Layer 4 of a small transformer language model trained on English Wikipedia (9 layers, counted from 0, width 128). Numbers have three digits each and are written without spaces.
A neuron's activation on a vector x is SiLU(gate . x) times (in . x), where the dot is the dot product.
The model reads these tokens: " the" " more" " g" "l" "or" "ious" "ly" " s" "lin" "k" "y" " ind" "ie" " record" "s" " released" " in" " ag"

The vector x that enters this layer's MLP at each token. A number n stands for (n - 500) times 0.0059.
0 " the": 647443431625601396680549568301944479258544419704509645561526445436380544491636515337532383355351705355571525448714467444419448414565595668399431483638426602286420804284649438366521622346373464448601584506579440382860366421425528554602747514556325562310590600596395470386494759438460440341416604454546442616265351435507579495274169581460436532529764450467256573460713609328683537385507
1 " more": 315214600616698375562640601259679433365357397802612564718583300553412422522668680461479596350327597417651205330620715327553413463339530572611676629564203626188490440493643426326262670372533528584649522596392678511698567315366341532837499589545302616337741664246439473313516560238391390272499426446668413600348359635595419508518422302505450392430508477642428511475563582577656761474426
2 " g": 196481470515517497758758538585777511354542553611472689432674356432423632397676585495591614687554551554391338525625522554704518467602342750290640676632563551231652409436419655605497678408404520544541533559411449711655309356507454678657597371552485508233497562375405512224495536571458882451313618534680433694550598507781397675181426537584351288490509113493501673414454563415672398550798
3 "l": 634771752555418550619511452702626278522562664438552613364561507667567667504797263495480484394379741393121336595635526514510297504514301575464610517598621321448480390194358720605550464547021494638618322571645613827509366444603406604514558652610500671532275470236423320236427363649503448296516637442533351524654521548659673459473490493442456351775364345343437505359831673508710543801512
4 "or": 651385574439204403367348168728747539832388486544461525373511395442580599770685395378640444321833660250272347466646473463452542809525532218572309491345588751407583561530290404664284477693563416528685614323749556430607399336538205570604555470486306452533340501538199747302206567494360551505478479361457662476753489415473520488402591480459591608708541216388462476579577281515523464602493
5 "ious": 330294692361567472641424410295965549359522370661400674618580283538443538489559541307715367488404521156472346443562777314415763440471447488363324523409297595473560331513619467412443598668555689653827529423441581504627460378493470518779619622435399703624726610504294504379523644461174563447547661497645466561502323505385274409412332554642525703351388539582548506591603401452664726421563
6 "ly": 291300615374467640533394787538800549147416480586373629799432299407325475309385556391487376365306681345487334438605783411432482346488511523397494481657259522499562213470615608474277697467659766664672504576621578557419359383394383674620567670564373743469786885483501449496500400246201440492439736548610262521410440453561361363443316450530487641544370388586285589607657381469704402475539
7 " s": 294542469545516295665503508464778623213585528514592475493673386499450556265713647566726436557371488624372438491822603710572566622391404450468428575599772403283605536549635449639544669347309551719576496622440703640556383528417273737581798429654507510437650493207356605570403436331373538299310483423596540682403796706512673434135374564443421223473453289417539624526499493300512322459560
8 "lin": 781346390671675717583490687556598416398673671511388473662538356317619661503523486519697472540522392710297184397567706591723315582298371483527733602627623235355478504498581511652414559586606608617700224275442783654477497285585586554475601405572558669357618292440399431411500629386810380392408780446336821542545410283607549259351510628495321546830442436201413683644478340428408488738411
9 "k": 455450481386602623606291566624721401346620594525639652326664522363540785661530474313681569485440627629481065420434312631348674407272335372549567622620601523368785294487759691488554703475588634429950239512481531557513474518558484737381630445502332690488681235660276526247238504384091669403290558623542427597592416419636405437427277649522322472403613764522455566470608423374463397673544
10 "y": 416396546420369631591364491633778440107527524596707578277402367582444510370381341288625496347695498598257462391421509671496733418327339544429246747628518444255777384247618375510420468579850436685645431471322402079551393364524355453502437532523451698391654365556568379389299698518283507779567703321590491676758498518615469279357364646483431638582667440543459529417721417509734444462547
11 " ind": 548537572457454278675499559548679637378655583699531615679561483758491523239610576431453303627382270545444481511643422445395394439222425435261348505575366637333601486587585397469438479570311181312780578486484660448547540409557310697760680248393388564391663488437428561382733494541493663698341674534467639775392697630353305521449425379533315303709560136347586725707804471461646461642804
12 "ie": 328530696551203654587344506456615520327240530665346691309519081415565619541447447392804324586326313613513585399580384472628439429626459513288475360583310460436804302513640539451366589546557410538577728523344498507469208190546432544300662648698227632502652354702477321332278788724561552514414502647573197546625485402252432669474495492617450543595521714257535470583629632631657570554471
13 " record": 329273446709334349744426319605638693229348589502566693536615455439530547460636347472871496352549641309606396551730590148532562295550388453429516510777687577437479391427522678678586576616589523473538533569537671598397397343599459765460706647383594458449494539525407518618368568555826332489245783520440497747379350502656321647367420743447284353439511752247560673558552487480759630591601
14 "s": 614525500508339411807317670561803687353645698300675573381573492581726598282734366559642462357406715363534423481599554397330568347408482465645345683617525485337632416386593582381458691616636703733597478717506795285564633536466403554688369526407439646453547457423476567316485604279404411499361663257502287690463466362339407592245388674367290461647533411288510463737592231311633540651418
15 " released": 631455624766568259741470346382668721248632602433435645430774384473514432330549659384476459490430492464644587386751596484538542390447509437342487504584562631340557378474694530415477618450686428613479375387527590787369734290392372626495786480229403563490651603635363499514428669574512249362353612426376410864519205498438305679247437665432379514611588706304567678798648408392648729552681
16 " in": 801331282591449404621488763393770488271789506519620617396562156504475396447683468555593563597330603320510412598805356469554579300433589734543389405646593601452667578422701394218419495346478319423605337586704601404703419400257481620565641433428518592456767645543550530554326508405241340382548654450511333706277347462442460542486346648529440406474665626347728306787690478610659546363678
17 " ag": 462417414609402328641789575499540603199644411520446768532443268415534596535612407384404803695543634330385455536613398444668483443556633663438533549585305607232538693522588354753451503486256387783689406233404695720647281250399360566631336440618741551298464329446550336410603400402563476445442195523611633735522605572619187500339294412654516302408744315402531695483579470566597536547494

Each question shows the input weights of one neuron of the MLP. A number n stands for (n - 500) times 0.0011.

n191 gate: 512564325534463386525449509583451596402530573494569550551600617494518482491472377661539393301385412626404458448545469503512573373641701506404698497591533280454383518658531584503478500435470503407491707412482294367581583455407433464605421283380591702542449318626528270307470494376652361539369452476653620368562544539503569564587632470363503421602588376590293420621326380436465515658460
n191 in: 716570270448549449405525391720523557515683490433515341609652282485431568411500542395488610563194439406553476442465463549454409452450556364560395545377330556398472470387522332615668566531424616494454560488365576512416610548419500561515421562473555494458645528381466417556503606494561551605405334411662512586319535506583376527299513611462415494472312512712439782449525533558293616557335
On which token does it fire most, and how strongly? 8 "lin", at about 0.84

n187 gate: 485362401582503381327481656588532615518470315403352404408503588424524488261577497439681419550634662575469420407541551388617689572497389518467355270634476485470533491329426524472500370536386548463573500572427500452402276458778548548494575399497599409363354709397463542532554667518479539369397637669437515425571547446700652566488534621466540680583581702417500446571472438452421491485639
n187 in: 412415611491538500556439386432551428710471570279500503322471553351619358518536578223517630500608497534545610327362589394573521617673472535433355395643361600634417558521473639724569461631564282509225603462476614392536512333512453503468460539543453624622450553385581382403512389551638529619359509293462541547449432494542494418668476477525636444407471452540427470564440558424645477454485
Which token does this neuron like most? 13 " record"

n137 gate: 538621342600622696400463462619346377426433473548399654576580329355509452314569629555617506475595481555445620433590439532561567392358571408554337598464556434581535728522438494494529612497522337712399434595539455582672298468526427529324284354393522420667392581808539442522471506707459481509697506708628406506582426563471383497541530478483809497487265526444541481582484582350357471503683
n137 in: 560503417301557523567646626440758553611413323520369456480566534588517571574421602517612430399530730570147503430284557286557593606432526600447516497541598579689497308593670454429282356345523633575608562417658490225469537603517367460651548388474540587450659544446309513377576387189563778460536477493396546440480526272594500470438517615524490453503630446444587483447585572520465493719306
Which token does this neuron like most? 13 " record"

n282 gate: 606334518479397367507655493511450402575287326578587591493504404543721621275456413435588376285430518657648654422341564415316231225568713518574552468544389701536446665472663612514529689672553496428658347684454599440525422504644701310448353637483666639665616564632489807421514722482493612384587514432447668454377555461636549564490668444286416631666468388490468518493348563458481627538589
n282 in: 447444422551450516554644631582426472434679578544506442450441475579665652503429488471540437503622638494353695437261406519475472384482457587543620534390515464335544556604426577449506529611413481564545216625487753584628519531430613360543337535309597620596406332532404579335400587490444494503638590462472658724429537618487317531546784460402655390599550551420303604714564411325556679445591
On which token does it fire most, and how strongly? 14 "s", at about 3

n167 gate: 415735575600425527211365483624566228431374550596214475290629479548466655390612483486503466383293520539639588316454709401469456269454692463476382510602517518545690456500486500552717398379344415437316612605145391469608514517604551585369596493473517404561537400438416428543391575555752388298440503418599433425580520497576490514587468567354539623372626458574381380503507302418579507627308
n167 in: 692536497414510413490592663310598342480422398457388399413383460454455358441560555440510493535643624600580435689285670464493337523494601578419471591328321436602490671291640291546510527424393598530517433302526432519443467516802607419468792530516468513497539563474430388567545698623536552268369552490421555471510468639296620660478339481629450555666594607561330566442387375242497445580330
Which token does this neuron like most? 0 " the"

n100 gate: 453491566449332537529582446316456550373456589560478468541409580516459570529471422603509503423563450594558716749487373640601595484695665371334497522451388604455618641475581288506481636436280538497452500560315465629564494340432462481373428436544431367437321647440383599512337443831557701622407691713513503379455577472401397655590298432418370484519396519413541583469458553592404683550329
n100 in: 444512547551419612440429770386369447404595395345465570264645479268653518488509585443388300593503343503376509284478366437503601482609494512497491512420503518404593683521488526328488451545414482494461549408572367659558778536458562583720472192526432401568447476470631371448642586609687591524541603362405421512439500532578515426541479509478390494600628524386488662476527547551519559491407
Which token does this neuron like most? 12 "ie"

n52 gate: 525472641567456422402592513348497500579386740532317439500604532605509589456565543487656570491412535561310565519615541601465387409540616569444311393386373731360506444591390624548603442525321323490298539531309751394548649387426585585599304468494447620650365490500264449497447597519579378525395441510639332358529442700592425771602519606457536645580418584519472497684494385393530484623589
n52 in: 364436497509500644387412542515572395500536468424467282647745445482572454412419589402560567515431443404407533618630594421527424524377415352590339416281664631445543476461395413518540276592578567478371672497316452557305686425460554675595692411461536543515476543576612488547548458395515452614364566336552491354453509470589491367542350670554328570475304367643470534782432461488402609453515
On which token does it fire most, and how strongly? 15 " released", at about 1.2

n276 gate: 500352686409574526493598374448510430594565577523459421599458425683621360237391611448379487446532542531378302500443584562703535394279628500388560548370513517268471567364328506431659420529645513668598520378663555471487510468346313522392326569694346587510548653549407542676359616536503622497494564513597335484427775458383554494449792649483344519543481576471613627567490408510382397513678
n276 in: 506534558617576376552665625601451521662451494417578572473536565626639518267497317410247341399482445436596310430484577540451384400515521433584584442500551494485552382549450359624472450485518643481370494448497424691494598488460375582545513491518436307657515577503500414565500764494439612307440467515521422469416275603598711500761641722545513430584357348434400457669609605400573470431408
Which token does this neuron like most? 15 " released"

n63 gate: 600564533405479578463484446527392312326342351661554550485527561543257503500431527432521488530503588526398419449541616576397500753494526557629518494660437562396641434473599656562525297506476473534257594506625585569268463400534530458652538414700745491413536598570410582547325391586394584392586476430451578454757415458543545391563559578582628485667427633494415350230537572476522588405567
n63 in: 591476467656646638439566440387474434393439551378315444425421515387545439418525321534584391491605394427565437615472457616609582370325717615389539575472527484316552593588683652657323625497575385661423500536521437476441518527602467386369739531548581628530738399506571378361747370565554608455393443491445724454457479500500500361485416408509481606485403256420452576446457509642383597476582
Which token does this neuron like most? 10 "y"

n291 gate: 417408659542491392464460470536401442577607377559558494441456458524436539619497398491623524535432349347557436515355452346538423447509503574550643497634410476332389550586521582500588470563721396458611476521533512471599512544482397559526309764480500577485659643444400646558344462497432823471523474334458611553424374383780239320398549515540643462587326488474538348310533471485485521526414
n291 in: 479473605381420518577371435568544596417550472242448506535497461420445363429533485542611547535485541443515398329697539521476506538415623570500395421369399427539592456441648701518340509375456653600395533506479427602602684644497571433436616419448582583436553598503485260612667676431591409322644485453621485601687637523417430621497634454460734618605271500529662571450479526641685476486550
Its three highest activations, in order, are on tokens 5 "ious", 6 "ly", 1 " more"

n174 gate: 610707557395554543567493390624514563671644409641503466493363638209450669652596556571622403425643527571619483363430544577547563363587506310483474383396625521307561576587603738748521438659560379592439421297456457576193574310483430620444549463349443372560370571392637456728606467738734556454418397392426431403521565666527480256454441352423486460333627459444594510540551441457531437457557
n174 in: 715500362516380506770463571617212487565671463390370503647532308406436679396344662268583358459532487537365580426463600128506568529450444539548487542443348583445415433445685529644655414493295268404405686529497574618523542426625574519735510566452567413443452542526520630613410561454580513541408526500364456581437553334422292455541583490587443555595625559573584383462595481349530519431633
Which token does this neuron like most? 13 " record"

n172 gate: 436576481597471343693500678618432453417506447510412474456525474384670580551451516571324692587665605604591390462390577538424700579331358592717716554523559487535494487484624579400582729349690430415377267598539395576549391643474427370472302348506516436465589625618767603410402589461544642497456305558577440618614472620320415350528556522659493779646484494425510474472529528411510529488519
n172 in: 478394357355522707636562456535460485484628487487568433602528402557525465560465500630617381503500388512548398519598312513438466540467524547488438251364383558459604413294596275392615179370472559452570375597582537509436346313618497578346675510506572641488519652478519475424683366535525491290381534403663555503570418416544590353749429488569316684443441443236550437429672432497578587463541
On which token does it fire most, and how strongly? 9 "k", at about 1.5

n267 gate: 621430383548522610513440665414479368388385503506622588522316371432443484375372616500478641435440506466396522389297516340595332494383481497708397608365547447516394746408607487597474254461383545493380526592497341475523490430471436472672404416475725535484715484455673513441522516422510633777488478580439648452689383557407601701397306456616395354620351448475545574440399459490633643328689
n267 in: 545198568527473553255606428524597488593551456524503583494578464545607733370571468518515455520461647520634527524553452506365276479460454533562468500680482481476512550626528429573393676645440497555533389509424613851378590494549503491391575506571422443631458455693254645573503521689333559453424381476446530491384538595379343503588367586412447637530602393453467307482567644497409605336596
Which token does this neuron like most? 17 " ag"

n91 gate: 476680607510510627462579624573522405656514493768514656531400675545572713249315500570462493497352459404324507524493351441320431376654470404582694369597649621567441569344496599658741685416583341606563429693448579373303629607363286424592651574520565514507445437486500441487407373584576545586781404566656582483564497397601304469551571309442707421504669433303690542589556544279500524388636
n91 in: 493404422514702439614486544607452722517449546421638468320480476552713624541662564427416380721418486447601375619586332514640289721381364623598571480726426535452279486428566500590423595548531432371437194418545337466385490425434497554423315545325395359703622403723482669460765646701469547625497456545586429411395487348545622398490595510603380531503340315470599311520465571456697619356572
Which token does this neuron like most? 11 " ind"

n10 gate: 224432408650625418461478467515542494566476748381541366409482533398447455380570471509521431497648473443470559399457485572559432411276434536541500524598430638419419326438448488479731531584613482363434445595404515559403348574679464506430593491544565428691538545539393464639468485443444515429465679512652477401363520577287641684629264239578328687497470467558482440506270535482550562500509
n10 in: 454517494433840543442440477494627548379460611434613305437385428366466633480686497657412385447500549652436364563365543480526400449572581509511528483363494577494451412601382605585415595474554497518532367655485463529430546477415632574492700602361626636514603436425506488545383597585379520537548386630578373480441528449448580549347459568545690425421529465582744535392348545273704526568569
On which token does it fire most, and how strongly? 7 " s", at about 0.59

n34 gate: 488484568449795457563598500689584593591748617531559677584650456560695323409571672630398645736509544578452596628444553425466525469494424388580395475532478497529430578528513500338644304408297534500646352600601450463471484584624456674632445579577509431326372532742548434430444578433547308537423401723591509557471539342487460381472484463435648597564640596472647377670468466472464409577352
n34 in: 471541596473700361556357614344481405524465366406460413433532556639494727444557290536552453323465459500303561497344509453541430421407389395347324628458572612364639668424665387586551497456503468545345596468589535581506597337521456448627421491463500606468424547262659621514439520405503430468491578244444445629572562538465491541569485419433548564482477655592597565396416532348705482683444
Which token does this neuron like most? 14 "s"

n171 gate: 500429362476527535443423456586586462432598469622538418462394521380670539500384352458345583552488459577554702644413464530683406456526517476594544426506651625389488427444452339422509448410220485258611463479521677538473390789337423444506509458401594411512353467441552566416541671539509444497555462357556386577497313433533503485701479619574552417464556406555402491444253520441296719401580
n171 in: 405691222506545550428618548431433612503613528500412460482586479569255446737463544693577488733521387583561418524643542395545470408540514574683521562395310503590365352765442447445445420425408464473618552491551464595573341648467607521500602476436530497488411410470436458637479595654408612450570388428497474479674480485443512321503571567680500449312476494380312548612275459479475479386407
Its two highest activations, in order, are on tokens 10 "y", 14 "s"

n307 gate: 490396610483646640528403479535333364663251367483578440592693381737503493406411571479449465203428393649567435472601438542465593607653480417527439362532503496661371490472772538507535429517349396436303617510580517294613754335609634675463773482466517590401534664434542493588569297409704425715507387691427442372595611462361408497633404391605618703489679592548324416493377388507688517446556
n307 in: 517701473534568628751493368736222523616469486391416535567598390294487421490486276725409548473395425680399480704482449490779476470286424436446235663296477465428627395643476470445493587414425360566583409453466436581417613551389565588446574372343283428449297545397367404507399368403381507409320503490408329582552655578545655429637612403422511412330629573467435315547500564272411527500527
On which token does it fire most, and how strongly? 5 "ious", at about 0.59

n194 gate: 560777462545404409314540640548510704519612583490428533655430603516699474638513704690390481397399640439315635398354436637436452497343596424456688373461603441419494626602659484510357598403529433386464575408490500522438554529587376557622464387297633474374383564449464554491538725584328563406459327394331434497533327462394238506447513575467569405659516490647427606595364606465580506565321
n194 in: 594591479673459687637472541441487433411515426435590536471471333309328464298591366320625565705450447472527614365475639624541429667597583524424488494448674457646661491450394308680358542575541465434419461344479506600353369494608459532471454614517403432556509536491570577641547471572479708585367465553530515541443480468470281580282619578515530635557388617601382340506569442556531503642565
Which token does this neuron like most? 15 " released"

n135 gate: 318500645572546465388663653471490391480230463458417584555545474493416362477527618520494526401581666619464523506415735510776630364308528623529519597345532393586405381497623561358477537375552559520728470698530513729454415461450691506478250282599675771390503464477617484535645383662571632487417358284415490464530509535369548432385399458364376409560633454577458461548391350474510399557366
n135 in: 395546586313565582537391537643586424435723510612512452543377550372540603599640609362686515512549756506730405365597649571346463694470327537360628512608436443488453292525431485415348659553605630374519576522565645528478472592412491497330413491391451426638601715540585534614383494375512534314630344621584317516348560469534427676585640546436503565509568632506562522369447546435358488521422
Its three highest activations, in order, are on tokens 6 "ly", 1 " more", 11 " ind"

n119 gate: 447521355518476759494435663311385700647512441602503390624524557316423569530353521576506443392722357640397468506394602614399559562598514506359307515349512475621482470342424441473466466491458703406642436586533622491542404536342589479450602663521432452388515380614646395520456367512628485509357674482351632398668535583512556646556638582525451432430438445471622377426558415479600470503685
n119 in: 557513478526655290439464440595544453427484556221565461506298593503462561545630547522444649605484506509587487418599468287607560362473472346481385563657751546410554544642778662574542682580591434300458611450506550453510506566542251415438510555509456424425478532557497541614434553539633547544692287659399456576587414387408534358463539559394480639603330526553367631472268478765649702531513
Which token does this neuron like most? 3 "l"

n173 gate: 486520619437640494448551517632613666586506289471517570508446391350520552325497559532585446506401449404625579437414434360423517591514641526486458460630405759387477706466421525483351576546528640427523409395488509565587403537456708361500497361534642405621460566443196443428514474642474622492665500537620641494494475325483548434478503306506547469390537421609443517469471489309512648380646
n173 in: 344438611333411477414669482515443436672550617648686488485644333506336545622561552467471432604576473491557436426349458322444338368560557644535532524469596314422572474565545497572512454413650630702560603618601541397503476653710450418480537626381450527749685557464545455638371362434503564576361465577615480660424471480640465459442391392676476521521612660485509726482407427532441462480456
On which token does it fire most, and how strongly? 5 "ious", at about 1.6

n176 gate: 378548497536571376461285407646531535607513604523310213471474506286385442309566332549433468333564519417510583510618523452433510558429441369341282628221459444451591755548500567369744328503510362503520523481597551468654384394448487267209473477525535277404474542519652620503487538382426446541453350539571513419582584500328494532370417582460490487582413411522410251264441491487517449456578
n176 in: 548400507319335544562665452338341425583558572503456599619401666469500497728468507399534397433411445361752541695590624438298582384500490582527432445422645404709264456338328639566577786503391466482357574551538592367493327322332579531659529448554346717398421382317539531724439343601562391602342442431617466448511633405368473301578603470543617503566699563544308566636584544486558706591324
Which token does this neuron like most? 2 " g"

n58 gate: 484526631577683550476459605527472664410450605389490557393453433505573569537375596476362614521547484538546482403459473413479500379632554411456695471636583576316583466489524503535524467508637408643326372534476500408376341595497408681656536422456369479560306279503616556366516413457471461466565610574444461524432459539385510642614418643376527537500518503459653644414554461455533558565460
n58 in: 495408627569397462328384492495593500484666743579484458398519404623656399410506618368433636481333630367387556589460522732546635511421700403414484557480519433536486519413381602409433511632578546636387480527462354398536656608445560376479475580524451585554551453426500549442559473362622446516481589432505473369581421489686546595433408318506357554561500500516576593637364553527469476436530
Its three highest activations, in order, are on tokens 14 "s", 15 " released", 10 "y"